Layer 4 of a small transformer language model trained on English Wikipedia (9 layers, counted from 0, width 128).
A neuron's activation on a vector x is GELU(weights . x + bias), where the dot is the dot product.

Input weights of the MLP neurons that the questions are about. A number n stands for (n - 500) times 0.0012.
n13 (bias -0.052): 461 230 463 266 428 508 639 624 559 583 533 536 415 398 360 642 842 385 452 541 469 575 181 695 574 585 667 637 479 522 561 397 244 534 420 479 295 664 327 373 574 186 457 623 329 536 487 340 379 604 574 678 544 602 638 572 314 432 606 236 559 746 487 881 497 525 417 271 485 277 569 375 502 698 684 598 460 647 625 389 370 461 557 256 614 363 652 371 689 390 582 464 508 309 566 477 767 646 510 557 282 790 419 458 728 196 376 443 358 426 367 502 444 752 301 670 458 756 392 754 390 567 627 646 604 347 589 301
n24 (bias -0.059): 339 332 607 587 556 409 499 448 472 484 549 568 505 443 540 320 628 440 223 754 635 332 568 438 638 664 584 459 458 397 482 438 131 535 702 601 848 264 568 684 425 564 627 502 271 738 490 701 725 446 706 487 451 380 341 647 438 490 441 342 491 632 430 625 887 444 287 437 593 446 746 104 814 712 493 364 808 455 264 596 346 465 451 611 570 679 409 494 520 544 522 230 329 340 530 547 205 447 500 623 600 715 552 804 157 293 424 439 701 778 744 562 629 320 517 397 767 456 655 475 404 64 757 375 582 624 401 467
n43 (bias -0.043): 188 494 751 545 547 261 654 544 457 256 486 516 441 592 450 490 607 476 440 744 444 381 604 435 770 572 602 570 463 452 482 511 482 316 215 331 357 457 619 469 519 210 585 586 395 581 446 411 660 708 517 770 488 519 487 510 562 473 360 464 655 484 380 296 383 594 345 681 472 367 352 415 865 694 586 424 468 710 305 646 253 502 380 442 503 655 518 574 429 389 909 554 341 484 460 751 422 490 568 574 511 618 541 531 109 576 425 401 666 493 594 354 363 589 445 383 637 652 465 330 476 637 659 516 544 672 603 486
n52 (bias -0.057): 633 462 554 336 715 455 359 524 528 344 513 542 412 671 673 491 279 500 367 638 522 507 415 503 749 526 399 457 673 449 592 312 565 508 332 577 493 399 362 536 450 503 822 637 601 557 497 451 494 420 546 422 577 517 519 523 496 581 437 443 421 394 598 469 616 678 541 592 251 723 561 424 371 378 561 562 532 382 402 592 489 525 361 331 436 407 518 580 384 681 845 415 652 236 547 933 435 943 434 695 570 613 342 747 471 279 491 478 318 612 444 423 505 426 608 336 572 625 450 675 441 599 334 439 552 536 536 540
n57 (bias -0.034): 526 441 565 446 563 640 482 616 570 477 569 430 599 639 469 484 387 500 522 557 468 478 593 568 463 543 387 417 544 653 463 613 557 674 406 505 465 486 391 404 516 544 499 394 406 475 428 643 555 373 620 292 532 555 566 409 503 376 463 441 460 327 578 637 736 412 583 420 484 484 461 561 354 448 557 652 583 587 517 561 638 545 553 441 656 424 445 432 525 466 601 449 591 448 681 400 506 495 484 397 618 428 517 537 489 498 600 499 465 513 469 442 438 591 503 549 496 449 566 585 441 501 383 565 506 416 472 361
n72 (bias -0.033): 533 460 337 408 583 586 449 531 467 757 561 480 507 358 489 603 603 783 636 486 554 355 384 581 504 349 481 422 809 262 708 365 629 484 439 553 336 710 523 496 529 458 361 577 611 622 567 429 463 544 587 179 514 444 600 488 579 498 532 422 386 534 513 453 504 376 526 533 547 532 370 804 587 565 686 595 523 439 725 498 658 552 718 188 520 572 673 417 617 391 639 525 439 658 598 370 505 624 438 493 396 484 329 409 560 474 399 464 450 417 427 487 288 465 461 488 408 625 474 486 433 654 568 585 401 417 549 527
n93 (bias -0.031): 566 412 533 625 524 417 331 624 256 621 572 544 448 645 454 183 510 399 466 677 756 345 713 410 496 475 639 622 668 303 429 581 460 731 556 460 649 341 584 562 534 620 529 465 451 616 632 718 509 313 419 502 469 384 371 701 552 363 294 466 396 551 708 425 548 481 600 430 552 510 454 557 461 246 596 547 207 544 551 370 512 552 540 546 549 496 504 486 586 418 508 496 423 332 450 417 394 478 331 682 548 601 426 432 569 509 498 477 586 620 514 480 581 444 675 374 481 633 599 529 481 576 363 585 583 703 409 498
n103 (bias -0.046): 310 483 534 585 620 451 712 511 524 494 747 274 646 611 426 527 576 775 666 391 581 253 624 497 339 599 701 555 389 621 500 403 307 469 606 480 465 342 447 608 467 575 378 384 596 499 386 439 399 486 729 481 550 449 649 366 513 524 322 299 533 574 492 400 585 629 423 533 323 515 457 531 478 568 441 682 788 484 594 367 336 579 514 523 425 471 569 349 450 521 479 532 661 306 432 559 527 399 560 504 409 569 646 708 383 404 402 635 448 572 464 439 500 688 271 587 519 395 559 610 456 433 492 509 535 451 489 599
n111 (bias -0.053): 447 351 778 529 691 467 544 344 427 519 591 439 574 541 294 479 399 552 575 780 729 315 630 454 475 463 571 506 523 457 425 594 391 558 361 613 790 391 531 509 616 566 682 430 574 596 346 413 429 312 661 297 534 456 382 523 392 285 502 486 417 458 478 596 501 545 401 587 536 456 611 439 729 756 555 564 497 602 481 558 545 441 426 543 681 408 573 550 235 496 534 339 201 574 773 486 587 599 354 505 769 581 485 512 432 256 403 646 601 564 363 410 464 358 651 267 716 463 586 448 478 336 571 574 414 615 572 277
n120 (bias -0.053): 469 595 744 594 553 342 435 496 587 223 718 528 560 582 334 410 507 527 345 421 380 178 375 677 546 356 725 419 793 601 201 432 366 450 561 377 299 561 380 384 579 647 497 552 442 514 686 519 290 625 623 566 452 587 542 431 395 481 484 606 384 715 449 581 409 332 472 448 520 238 731 510 650 701 410 447 399 619 416 513 409 655 477 557 579 312 651 452 646 412 578 621 525 495 497 419 472 563 537 598 214 460 467 570 720 132 354 550 543 679 557 510 640 515 434 445 480 594 817 440 443 320 684 438 767 463 811 403
n124 (bias -0.032): 496 490 347 603 440 520 493 458 259 647 503 451 362 516 465 375 552 387 453 641 665 443 636 538 525 518 580 513 533 327 332 518 575 616 500 712 637 444 479 359 513 668 473 568 698 642 366 524 593 340 455 467 550 489 537 688 579 327 408 474 415 433 552 644 435 524 691 582 349 635 597 308 461 418 629 436 246 710 571 391 667 499 389 489 507 486 572 590 470 723 510 472 411 450 453 469 398 617 504 365 380 538 379 331 531 491 412 629 435 585 518 575 407 514 666 545 530 527 581 555 531 439 518 568 455 635 267 720
n130 (bias -0.008): 514 320 688 399 600 564 453 518 523 531 598 452 384 392 354 634 420 469 379 706 529 500 466 335 570 633 430 434 533 389 624 586 375 465 323 540 366 439 421 451 683 337 308 501 629 579 337 630 552 498 426 640 567 478 443 503 586 531 576 533 351 399 266 421 462 628 516 587 564 382 510 592 634 483 641 481 495 553 518 574 534 398 422 474 446 546 658 371 574 466 619 653 438 365 481 511 629 614 492 603 586 428 566 504 493 512 481 425 695 336 388 622 344 447 493 439 463 442 683 497 417 433 570 516 585 528 819 633
n133 (bias -0.049): 373 231 557 533 406 389 603 811 360 557 662 106 306 696 379 502 645 634 557 553 473 602 464 454 413 665 568 533 531 466 337 336 386 423 682 524 319 253 534 684 365 624 508 465 359 530 470 762 625 473 630 510 558 522 471 464 625 271 393 413 515 485 345 539 936 591 587 233 299 633 274 362 629 657 495 847 793 664 695 541 396 669 512 448 520 526 518 323 429 539 435 480 673 266 440 524 478 404 385 536 484 860 522 452 451 426 267 515 430 648 812 516 713 486 633 480 603 438 494 606 391 529 471 554 500 590 448 346
n165 (bias -0.052): 620 538 666 618 848 384 406 458 441 609 451 233 420 386 214 370 456 551 401 746 498 517 215 442 476 549 580 563 261 535 490 442 222 487 482 545 577 460 457 406 694 539 440 427 358 574 576 95 497 675 478 570 556 679 652 744 539 327 472 544 467 443 574 744 594 636 694 565 475 439 673 579 574 653 322 472 588 288 767 515 439 506 681 583 530 689 645 611 298 392 647 294 391 427 548 344 511 518 382 855 702 335 640 741 374 522 403 240 589 310 541 749 392 474 669 686 338 380 419 583 336 412 708 585 607 473 633 254
n171 (bias -0.052): 721 657 402 285 287 507 638 473 596 316 523 491 371 432 397 606 782 581 384 384 315 494 498 920 814 392 528 525 404 620 558 544 488 368 412 467 543 354 693 367 469 354 519 632 503 598 540 596 734 703 351 402 461 554 387 619 785 277 685 444 323 741 454 751 354 280 834 544 402 314 995 629 406 586 524 457 259 788 668 572 428 591 756 479 688 438 795 364 507 470 532 410 603 646 479 269 502 443 18 633 435 543 446 314 430 550 423 688 581 414 532 491 405 698 606 333 426 371 601 618 411 288 537 451 829 736 524 433
n173 (bias 0.008): 474 551 465 525 500 377 347 660 235 659 510 507 380 599 384 429 453 434 525 632 669 565 533 435 406 440 602 449 395 340 579 633 300 487 484 560 540 441 488 422 496 437 522 402 490 659 359 572 414 520 472 465 518 500 186 520 463 404 506 544 473 627 543 452 601 464 451 507 508 583 551 484 590 600 550 437 512 527 617 511 520 501 540 603 535 641 457 526 512 621 501 543 246 366 598 552 451 559 284 731 582 542 459 455 429 449 483 569 468 621 391 524 633 345 576 565 531 464 490 534 480 596 496 531 428 552 489 504
n190 (bias -0.040): 615 632 586 470 406 566 514 386 642 103 625 570 555 433 353 520 534 534 466 359 461 439 526 651 528 292 534 364 633 829 594 489 620 393 266 409 469 622 565 544 638 513 608 497 461 493 459 412 512 661 541 517 365 587 413 580 436 233 739 561 471 470 264 525 529 479 516 452 488 461 415 394 546 543 570 486 437 328 356 656 362 574 571 422 702 721 752 569 482 527 687 535 507 701 610 480 680 475 525 420 275 568 517 653 545 246 358 375 557 497 662 430 555 521 503 157 429 564 537 218 510 522 731 508 445 510 765 462
n208 (bias -0.054): 251 588 486 550 577 385 743 447 725 340 646 496 508 590 576 399 535 597 360 387 274 348 837 491 604 571 370 558 328 795 340 280 304 527 419 616 448 442 589 623 416 517 557 525 504 463 629 520 457 537 561 288 448 392 556 569 465 607 492 474 607 438 617 598 528 527 280 447 525 496 249 577 597 725 429 646 627 553 512 712 416 462 544 288 434 436 378 428 571 569 861 338 340 422 578 612 460 561 614 355 637 643 610 713 150 326 538 343 690 553 816 317 703 498 508 465 664 682 481 449 421 402 547 431 399 667 413 285
n237 (bias -0.061): 490 287 520 577 568 582 515 549 528 393 695 525 509 451 509 668 561 429 575 570 554 384 323 827 679 393 416 628 335 445 633 354 367 588 572 567 371 445 490 266 649 380 489 497 534 556 366 179 720 495 458 353 470 809 509 455 566 444 607 188 544 739 514 733 633 519 625 611 500 329 654 511 608 500 678 573 744 347 446 470 317 598 504 546 415 471 538 457 408 371 570 192 536 439 687 468 448 426 473 393 542 550 493 414 698 476 445 593 657 407 599 396 561 419 337 522 656 450 472 483 451 644 506 507 689 355 721 476
n242 (bias -0.053): 565 404 590 638 713 555 492 564 392 461 650 500 508 498 403 752 430 654 264 510 266 354 613 468 439 531 675 639 489 492 448 510 403 467 179 536 456 559 710 598 736 528 487 542 515 544 518 598 634 380 770 373 444 525 520 448 414 441 566 533 393 402 371 681 598 487 561 614 498 235 822 308 479 729 660 518 634 681 319 752 579 412 824 549 853 506 528 77 282 491 508 664 428 380 762 393 442 570 435 381 555 613 571 296 413 336 272 376 531 448 457 388 261 498 553 140 541 566 486 523 451 371 498 432 743 548 643 152
n247 (bias -0.023): 579 415 465 471 635 539 524 520 594 592 595 616 428 596 514 602 513 484 350 538 536 251 466 537 509 528 535 298 723 365 527 651 376 418 573 524 277 477 520 527 754 532 423 465 648 446 513 643 465 434 340 360 366 582 428 487 415 472 491 421 266 423 620 370 640 497 690 537 531 74 894 625 551 442 498 519 485 345 499 704 619 559 488 489 462 514 531 374 517 492 375 648 191 516 485 408 499 546 554 649 747 354 575 423 694 456 393 573 679 552 493 602 439 450 445 422 385 240 816 549 429 585 442 385 594 642 664 383
n274 (bias -0.039): 497 493 718 469 381 101 358 584 531 254 581 551 608 616 397 356 596 638 471 462 734 581 613 650 505 496 447 684 429 462 533 497 506 236 367 504 344 318 349 335 625 384 636 460 228 578 419 416 546 564 759 495 520 455 563 594 726 440 389 269 695 552 400 585 609 638 326 684 572 514 317 536 829 531 392 449 602 448 856 659 288 404 612 608 419 484 558 375 574 362 629 223 552 264 430 667 424 471 584 493 515 532 306 765 359 287 548 353 393 624 608 508 367 478 243 595 586 594 458 396 440 387 543 393 612 505 331 752
n296 (bias -0.043): 598 585 585 514 716 552 551 439 420 287 538 531 441 517 500 527 436 775 527 327 626 508 548 430 417 590 415 553 613 454 520 480 431 467 468 731 489 438 559 439 371 429 485 354 430 530 404 418 390 560 424 309 502 520 468 430 460 408 640 452 295 416 574 562 606 594 494 532 531 448 517 381 564 504 569 498 467 456 526 486 669 548 616 431 478 497 465 683 427 524 590 479 460 683 612 507 494 551 444 440 720 477 433 651 466 547 462 522 346 491 505 593 462 455 497 456 624 551 503 474 472 555 601 438 516 545 463 420
n316 (bias -0.063): 518 348 635 485 448 218 842 725 646 338 602 322 417 688 464 201 465 559 323 631 388 579 485 571 564 568 483 795 248 589 287 210 298 173 574 484 611 437 520 626 410 191 541 606 496 607 811 488 461 275 655 655 538 656 525 721 384 544 357 465 612 277 642 601 513 456 431 405 275 410 399 214 280 783 443 690 627 480 532 572 497 469 308 424 551 406 423 532 468 710 505 523 561 408 417 770 496 985 358 500 585 629 603 739 426 490 391 478 561 467 555 497 625 323 640 580 597 510 524 626 459 573 397 677 542 647 376 248
n322 (bias -0.028): 824 698 561 309 721 354 437 509 174 347 425 667 486 423 402 638 449 498 303 767 534 594 491 516 409 653 435 559 372 356 458 556 457 173 517 591 641 623 432 303 373 506 462 603 499 754 360 459 445 408 569 607 554 686 297 622 454 499 460 532 378 474 550 620 585 444 473 450 259 499 236 525 427 571 488 454 429 391 611 591 583 604 362 582 611 881 319 561 199 712 529 627 338 391 612 625 469 621 244 673 461 455 546 671 468 556 464 467 462 430 601 539 261 553 728 332 773 530 515 477 426 519 542 536 480 463 326 292
n338 (bias -0.032): 668 543 431 292 707 424 728 552 480 361 678 546 537 450 137 266 650 699 597 476 663 425 331 583 384 591 516 272 762 571 510 389 367 264 476 246 452 636 713 440 679 388 625 495 475 449 528 434 444 440 575 513 480 767 425 812 406 448 595 552 423 305 544 620 317 497 581 354 526 358 560 559 580 319 367 596 378 426 708 594 337 467 393 312 470 611 337 430 267 615 457 580 485 359 638 508 546 486 566 541 269 440 338 544 334 644 478 314 425 529 669 341 321 547 790 558 496 621 573 466 384 553 637 636 437 587 548 670
n358 (bias -0.023): 566 411 657 442 515 495 672 384 592 336 567 536 453 506 241 550 578 511 570 463 564 570 512 565 393 419 530 437 459 601 681 415 508 444 246 409 437 741 513 493 677 399 452 494 464 354 427 543 638 541 519 388 409 607 422 450 634 420 611 546 287 588 370 509 626 256 726 511 464 535 352 672 428 517 648 682 634 230 394 447 465 560 686 402 486 646 454 546 497 555 374 340 436 710 699 736 498 546 498 387 183 553 634 396 393 427 544 438 490 436 659 318 620 592 339 361 334 393 675 542 449 708 563 396 391 583 673 684
n445 (bias -0.036): 396 442 590 548 552 345 511 594 472 502 616 614 621 515 380 586 510 341 393 734 536 439 660 468 610 616 515 494 530 491 354 563 347 690 470 514 489 746 520 367 598 531 405 510 381 470 478 578 404 418 601 562 481 434 319 415 524 567 243 457 522 514 434 433 489 256 453 458 529 368 370 655 520 576 462 393 483 650 505 499 492 395 764 466 495 559 468 430 620 447 555 607 371 452 677 576 346 403 522 607 668 496 504 468 363 450 498 508 542 594 535 428 446 436 548 515 602 655 502 731 453 547 287 527 467 726 438 478
n451 (bias -0.035): 453 495 558 392 627 642 554 409 609 353 487 408 272 537 471 548 541 580 546 421 389 241 601 501 747 638 435 481 504 537 522 500 528 375 482 522 448 512 389 450 471 514 582 579 584 577 532 367 413 529 566 501 551 429 598 446 552 504 413 429 583 366 346 505 450 624 500 478 498 592 414 526 446 501 536 594 613 640 530 510 257 607 531 472 457 418 501 437 466 353 668 506 594 520 430 556 470 420 510 471 527 539 691 599 549 580 469 431 608 366 703 375 463 674 370 445 523 594 492 437 478 480 568 625 545 399 576 315
n488 (bias -0.057): 470 573 498 598 432 257 590 571 469 474 481 517 384 633 269 521 500 609 408 613 445 384 594 688 587 610 850 499 500 604 236 446 236 450 576 415 362 637 474 543 521 620 336 488 421 654 549 439 408 596 479 545 587 456 375 579 602 578 357 179 642 762 489 482 528 302 385 725 541 384 518 509 468 527 465 517 326 523 611 654 181 521 542 526 363 558 434 397 444 452 471 697 399 643 458 459 463 557 461 611 350 646 566 673 348 432 368 525 575 554 628 388 481 392 638 617 481 581 616 623 494 434 574 485 502 458 510 698

Each question shows a token from some text and the vector x that enters the MLP there. A number n stands for (n - 500) times 0.015.

" central": 483 525 488 467 428 471 434 512 567 530 547 473 527 474 472 435 526 511 547 486 414 468 481 579 449 365 502 469 509 471 451 491 516 488 532 571 543 512 538 509 510 494 527 501 497 422 523 446 474 503 514 494 596 488 502 473 460 474 533 538 565 544 485 441 431 483 455 463 525 462 415 523 483 518 481 476 535 505 484 485 463 503 524 481 437 484 458 510 506 460 480 518 523 553 482 459 455 473 702 437 445 456 503 443 515 528 529 537 518 497 496 573 538 482 534 539 458 476 521 473 838 484 431 516 401 511 422 574
The neuron with the highest activation: n72

" a": 505 533 461 455 443 479 456 515 496 501 519 503 522 466 534 446 522 438 485 462 531 556 496 500 426 487 574 517 502 515 505 512 440 525 502 474 573 441 507 536 506 521 474 481 522 384 482 515 483 538 492 503 597 494 506 495 429 472 538 577 523 482 508 493 464 594 488 451 515 469 486 497 509 485 487 466 455 498 432 509 452 513 510 476 453 480 519 495 505 506 422 458 483 507 480 442 481 432 675 498 427 434 503 502 492 456 467 498 533 509 472 534 493 462 441 488 479 499 521 488 882 487 498 468 513 538 499 568
The three highest activations, in order: n190, n120, n124

" e": 440 510 440 444 489 498 443 502 561 523 497 489 532 451 456 492 474 489 523 422 548 590 515 456 506 451 557 479 363 521 483 422 469 567 449 495 519 504 532 527 568 513 514 505 484 392 463 466 505 496 444 503 603 459 513 513 484 484 519 533 516 507 481 427 471 634 525 509 504 494 529 525 460 448 471 575 456 499 447 479 465 508 523 515 459 508 586 581 555 518 422 527 495 473 464 471 533 436 561 519 446 404 504 503 494 549 510 483 530 477 486 489 542 472 476 562 393 443 460 508 800 557 414 522 454 518 522 476
The three highest activations, in order: n358, n103, n165

" in": 485 476 426 501 410 508 481 485 502 543 493 479 506 435 491 476 527 438 454 515 429 523 576 511 510 470 558 512 461 484 489 509 456 467 498 488 555 525 496 498 445 537 501 504 409 429 510 459 496 520 471 504 600 454 462 529 449 516 564 535 511 542 497 455 488 556 468 515 567 448 455 491 517 493 485 508 470 487 472 542 428 479 473 491 415 497 448 449 558 450 425 476 503 524 444 469 505 504 661 498 455 509 539 512 516 483 580 494 532 522 486 501 519 462 527 533 420 450 572 453 860 504 472 502 485 482 492 524
The neuron with the highest activation: n488

"|": 529 487 476 505 489 482 480 478 552 486 545 486 525 465 559 509 479 508 473 475 482 515 528 446 435 463 428 524 535 492 480 484 489 541 489 487 498 511 500 559 549 539 482 499 484 392 516 484 473 499 483 482 592 383 500 495 485 462 531 548 497 492 501 490 459 489 517 499 617 479 485 479 539 540 471 510 496 493 504 518 553 370 491 506 494 515 413 512 494 531 440 503 453 500 525 477 505 523 505 471 478 496 457 477 487 524 533 456 526 496 472 518 493 452 495 467 461 471 462 516 912 515 498 458 481 523 484 500
The neuron with the highest activation: n242

"ens": 532 546 493 518 470 561 462 498 491 508 482 487 489 435 506 471 454 448 532 528 527 581 556 518 476 446 436 530 488 477 500 523 614 500 483 551 510 523 499 437 404 526 455 531 495 463 455 551 490 575 529 487 586 478 463 484 445 507 506 522 541 482 482 507 426 533 457 472 478 545 465 498 446 573 450 457 415 498 494 473 449 496 427 546 480 469 442 554 536 462 506 474 524 528 458 473 488 503 527 462 540 500 473 513 521 555 488 524 479 498 505 430 506 473 539 453 514 479 455 472 919 483 460 540 505 430 402 502
The two highest activations, in order: n124, n322

" at": 449 496 426 544 362 533 524 468 523 558 480 484 504 405 447 476 529 450 505 489 476 518 541 523 477 460 525 536 469 526 492 463 444 519 474 494 560 450 515 479 449 529 486 489 459 474 515 520 472 523 478 484 598 427 498 502 506 548 490 530 490 544 506 477 468 538 434 515 575 479 492 487 504 490 464 480 538 517 512 511 475 437 506 484 413 488 484 448 539 441 385 504 429 546 482 418 503 500 624 539 504 484 563 555 529 470 514 510 497 514 499 517 529 392 545 526 469 469 503 475 870 488 501 465 520 503 469 495
Which neuron fires most, and how strongly? n488, at about 1.8

" on": 520 500 469 507 454 516 503 439 501 496 486 492 527 389 489 486 508 474 491 541 458 492 513 521 471 476 503 520 481 488 512 440 446 497 508 525 570 457 516 532 464 513 469 496 426 473 513 486 494 556 484 490 594 431 546 543 463 533 558 501 478 534 496 490 515 510 409 505 577 451 491 465 517 498 495 437 551 477 475 510 450 483 497 506 431 487 424 506 526 436 450 471 478 516 489 416 472 470 667 505 489 526 559 541 502 523 490 474 542 493 499 559 536 443 500 520 493 407 510 443 881 455 538 455 498 443 481 525
The two highest activations, in order: n24, n488

" his": 482 514 455 491 493 512 539 478 521 540 461 497 563 461 511 456 536 469 512 439 521 468 514 548 410 441 498 490 582 567 505 525 504 525 546 414 496 498 487 511 531 499 504 496 489 390 497 506 477 479 491 463 589 543 540 509 409 460 511 547 497 457 482 437 440 560 493 556 526 471 516 477 495 434 500 454 460 430 499 468 477 491 497 479 411 488 487 522 494 460 501 476 497 485 509 479 496 472 705 503 450 456 484 518 484 469 553 507 495 512 486 526 474 442 507 542 413 512 506 541 886 512 410 459 517 530 518 513
The neuron with the highest activation: n338

" without": 506 519 463 515 456 489 458 465 510 497 486 481 477 419 498 466 455 483 542 492 452 432 534 532 476 456 471 508 510 580 511 497 460 535 507 454 641 526 559 469 538 492 513 529 425 436 490 546 512 543 529 512 586 499 517 526 426 501 460 506 504 497 456 440 463 503 432 500 607 435 505 501 509 459 494 433 482 473 468 471 465 458 461 568 442 513 441 479 525 437 450 498 492 457 485 463 504 460 684 515 519 451 611 519 487 478 519 506 517 494 514 580 515 420 519 479 408 454 559 508 863 491 475 486 510 458 459 519
The neuron with the highest activation: n24

" with": 452 513 494 571 446 491 465 485 510 428 465 513 503 421 477 485 493 473 483 503 494 461 506 489 462 471 494 517 461 537 493 540 376 563 503 491 545 489 524 512 453 519 438 493 477 427 511 509 481 487 524 488 582 444 513 451 484 516 498 526 491 509 482 497 506 488 450 516 587 431 552 517 494 523 480 427 521 465 465 524 525 494 478 519 478 501 439 477 554 468 413 503 473 517 468 485 494 488 670 552 508 400 604 507 496 486 456 467 501 518 462 554 495 408 546 550 487 461 534 500 914 497 495 487 501 510 496 482
Which neuron fires most, and how strongly? n24, at about 1.9

"\n": 516 487 482 509 506 512 472 467 533 479 534 521 502 464 537 498 430 476 448 509 495 612 562 482 481 475 472 512 513 498 495 532 498 505 457 524 520 490 487 447 509 520 481 513 484 445 489 546 474 481 501 482 585 401 475 485 552 453 531 524 459 490 488 491 499 523 515 516 654 416 458 513 534 502 497 464 456 436 474 501 573 407 484 510 487 492 464 481 523 518 478 488 481 500 511 465 480 515 519 479 522 450 476 486 510 489 519 482 487 494 459 532 488 482 451 527 479 432 499 499 902 523 422 407 549 520 514 475
The two highest activations, in order: n247, n130

" as": 501 498 471 500 449 483 465 470 524 525 504 511 511 396 486 481 494 483 517 469 457 480 487 491 476 461 415 501 541 511 496 474 439 519 529 535 604 554 532 432 484 499 496 483 480 506 529 483 448 519 527 504 601 485 500 489 431 501 512 536 522 495 545 443 467 543 424 429 592 474 491 496 509 518 454 413 467 487 484 517 508 428 509 484 441 515 484 508 571 480 482 539 494 502 500 520 478 491 701 518 488 379 573 493 504 457 500 469 550 430 503 554 504 508 481 475 463 517 510 500 824 445 424 506 491 512 479 493
The three highest activations, in order: n445, n208, n120

"v": 534 496 455 521 466 494 472 474 458 518 441 533 494 518 511 529 442 474 531 449 498 623 526 479 491 539 439 536 481 517 526 497 495 508 460 534 519 518 461 496 398 477 492 489 495 490 418 491 504 520 510 498 593 497 441 474 409 458 449 580 508 508 504 506 433 506 425 547 480 540 487 425 438 502 529 488 487 484 484 494 557 447 503 522 489 537 445 558 531 471 443 569 452 484 472 584 467 541 464 501 468 482 561 515 502 545 584 505 429 496 453 535 486 486 531 563 493 476 458 582 874 493 482 478 478 481 416 464
Which neuron fires most, and how strongly? n322, at about 2.2

" Tra": 546 465 401 447 466 485 382 469 551 482 490 522 541 480 521 489 411 483 513 448 553 598 478 501 507 503 448 505 463 541 504 516 514 499 545 479 505 489 480 530 483 498 520 516 511 517 515 509 452 462 514 484 590 427 517 487 372 534 554 443 470 505 493 505 512 601 477 505 492 600 493 540 469 466 506 405 463 512 478 515 432 566 486 527 415 531 460 491 509 478 531 545 610 473 464 462 486 443 526 502 497 468 562 530 428 516 550 440 441 473 516 498 570 448 530 444 426 529 485 448 857 554 431 494 424 469 518 576
Which neuron fires most, and how strongly? n52, at about 1.3

"und": 533 442 389 516 397 568 502 492 547 479 510 463 466 552 569 509 472 470 514 428 440 554 507 507 504 479 484 532 451 550 513 505 541 551 476 554 472 501 533 523 445 472 461 506 435 473 498 514 527 534 477 512 601 441 503 462 419 489 531 467 508 471 461 522 457 533 447 534 474 497 463 446 444 505 560 485 496 512 505 496 480 534 569 513 447 416 436 528 504 359 426 491 587 566 464 546 397 489 524 496 488 549 522 461 525 504 518 523 477 468 555 465 561 471 496 551 496 460 434 546 826 547 441 473 530 447 494 486
The two highest activations, in order: n451, n237

" during": 500 483 466 499 392 498 489 473 503 547 489 526 499 420 488 475 549 464 467 463 440 491 496 543 465 461 514 552 488 566 487 460 447 465 499 475 531 500 517 485 486 527 533 516 403 453 523 506 508 528 501 505 593 479 515 503 482 511 508 458 462 534 481 438 458 484 442 549 575 426 488 522 516 516 495 467 471 505 500 518 486 416 484 513 421 447 436 434 562 450 386 493 526 497 491 447 514 491 709 487 454 504 594 506 510 468 582 513 512 529 486 527 505 453 510 530 449 472 534 495 857 503 452 491 474 483 510 548
The neuron with the highest activation: n488

" he": 425 471 535 492 498 540 458 468 550 504 493 533 548 467 505 537 476 438 492 526 534 544 530 450 426 506 443 479 480 538 516 483 474 521 453 480 558 514 481 463 535 455 510 460 478 402 425 515 489 462 522 464 590 515 480 513 525 487 494 520 470 483 456 472 522 613 560 573 509 471 498 519 456 411 512 494 471 479 446 479 527 430 493 543 474 459 470 534 511 446 518 520 452 425 515 502 515 478 627 504 516 448 518 514 506 465 631 509 458 507 445 547 513 467 494 485 428 467 510 605 875 521 374 468 475 512 525 532
The three highest activations, in order: n130, n57, n445

"19": 522 475 398 503 430 575 457 500 566 552 525 520 514 508 495 466 476 450 543 438 495 494 464 433 424 480 489 517 540 517 502 477 543 515 506 500 510 608 482 499 488 527 442 478 526 464 508 479 478 530 487 459 607 455 517 478 470 473 514 531 512 484 504 428 458 504 512 496 564 474 463 506 515 550 552 461 423 489 555 515 590 517 539 498 506 479 466 522 512 533 441 438 548 526 477 445 456 516 515 413 477 462 479 462 472 495 557 485 512 508 529 526 509 479 534 454 425 482 503 494 850 515 462 504 384 437 514 483
The neuron with the highest activation: n72

"22": 549 506 490 532 461 538 471 508 515 512 559 523 505 505 541 493 447 485 529 439 436 499 518 435 416 500 523 537 485 476 518 522 577 553 469 532 549 489 471 564 479 525 470 480 492 437 472 515 526 500 490 494 584 426 458 467 500 463 474 535 471 475 519 470 483 524 481 524 535 484 501 503 513 507 557 478 444 478 515 483 580 443 567 504 523 478 448 514 485 492 439 459 542 497 539 440 493 447 540 440 562 469 484 441 477 454 568 530 455 520 489 498 521 471 541 469 428 446 512 561 932 502 449 480 395 438 429 465
The three highest activations, in order: n57, n124, n93

" The": 503 488 445 479 472 513 449 516 541 476 511 513 565 483 470 487 455 514 499 493 535 520 469 486 398 494 511 487 531 529 453 529 474 553 463 457 517 489 524 568 518 509 482 490 461 355 485 550 513 496 524 455 601 463 579 508 402 462 520 530 488 469 529 551 453 544 514 496 547 452 481 518 525 448 487 480 510 454 472 566 555 467 482 479 502 478 463 445 527 520 458 453 509 457 525 450 511 496 663 476 496 466 483 506 485 442 556 439 526 490 469 552 496 478 473 549 477 512 506 466 851 523 405 444 449 478 492 500
The two highest activations, in order: n57, n338

" Division": 556 478 455 477 456 511 462 514 462 443 503 500 585 426 472 496 489 470 549 510 541 492 503 524 538 412 529 531 498 452 501 499 506 547 434 536 505 559 526 536 447 478 489 542 457 400 471 533 477 507 533 515 599 443 472 424 475 536 513 500 521 531 474 516 425 608 458 518 515 521 447 469 508 554 552 444 499 483 420 417 489 492 452 492 400 436 467 479 534 412 416 482 562 523 401 520 477 479 578 449 484 542 496 484 529 471 518 501 422 534 464 545 550 493 547 524 438 483 535 580 831 502 433 517 482 496 482 537
Which neuron fires most, and how strongly? n13, at about 0.29

".": 481 461 487 502 477 553 455 427 558 483 527 480 555 486 456 508 461 478 515 511 499 492 518 441 423 548 484 509 487 527 486 547 513 488 472 504 491 486 492 519 494 520 480 495 502 501 479 502 494 472 493 470 593 408 538 484 546 493 521 505 523 408 492 465 496 532 429 511 575 468 492 472 454 517 487 483 484 492 503 514 502 444 508 493 462 511 517 493 509 488 474 529 509 504 496 466 470 433 567 517 491 417 539 537 490 515 528 482 517 434 536 490 489 507 447 537 462 453 523 462 930 520 469 504 513 484 539 493
The neuron with the highest activation: n130

" and": 535 484 494 538 490 582 503 476 434 506 482 476 509 469 478 475 450 468 498 503 443 506 525 455 506 501 467 540 431 512 508 473 428 544 458 494 534 508 486 512 423 469 498 511 477 361 472 531 496 468 494 476 581 439 531 514 462 520 502 575 516 499 459 461 515 523 419 516 598 508 495 478 524 477 478 495 524 489 490 526 484 471 479 528 488 508 436 542 548 422 448 521 451 464 461 518 471 515 645 541 529 464 570 469 451 426 519 470 481 499 500 485 529 475 514 517 504 473 520 450 924 546 458 466 527 515 491 513
The two highest activations, in order: n208, n24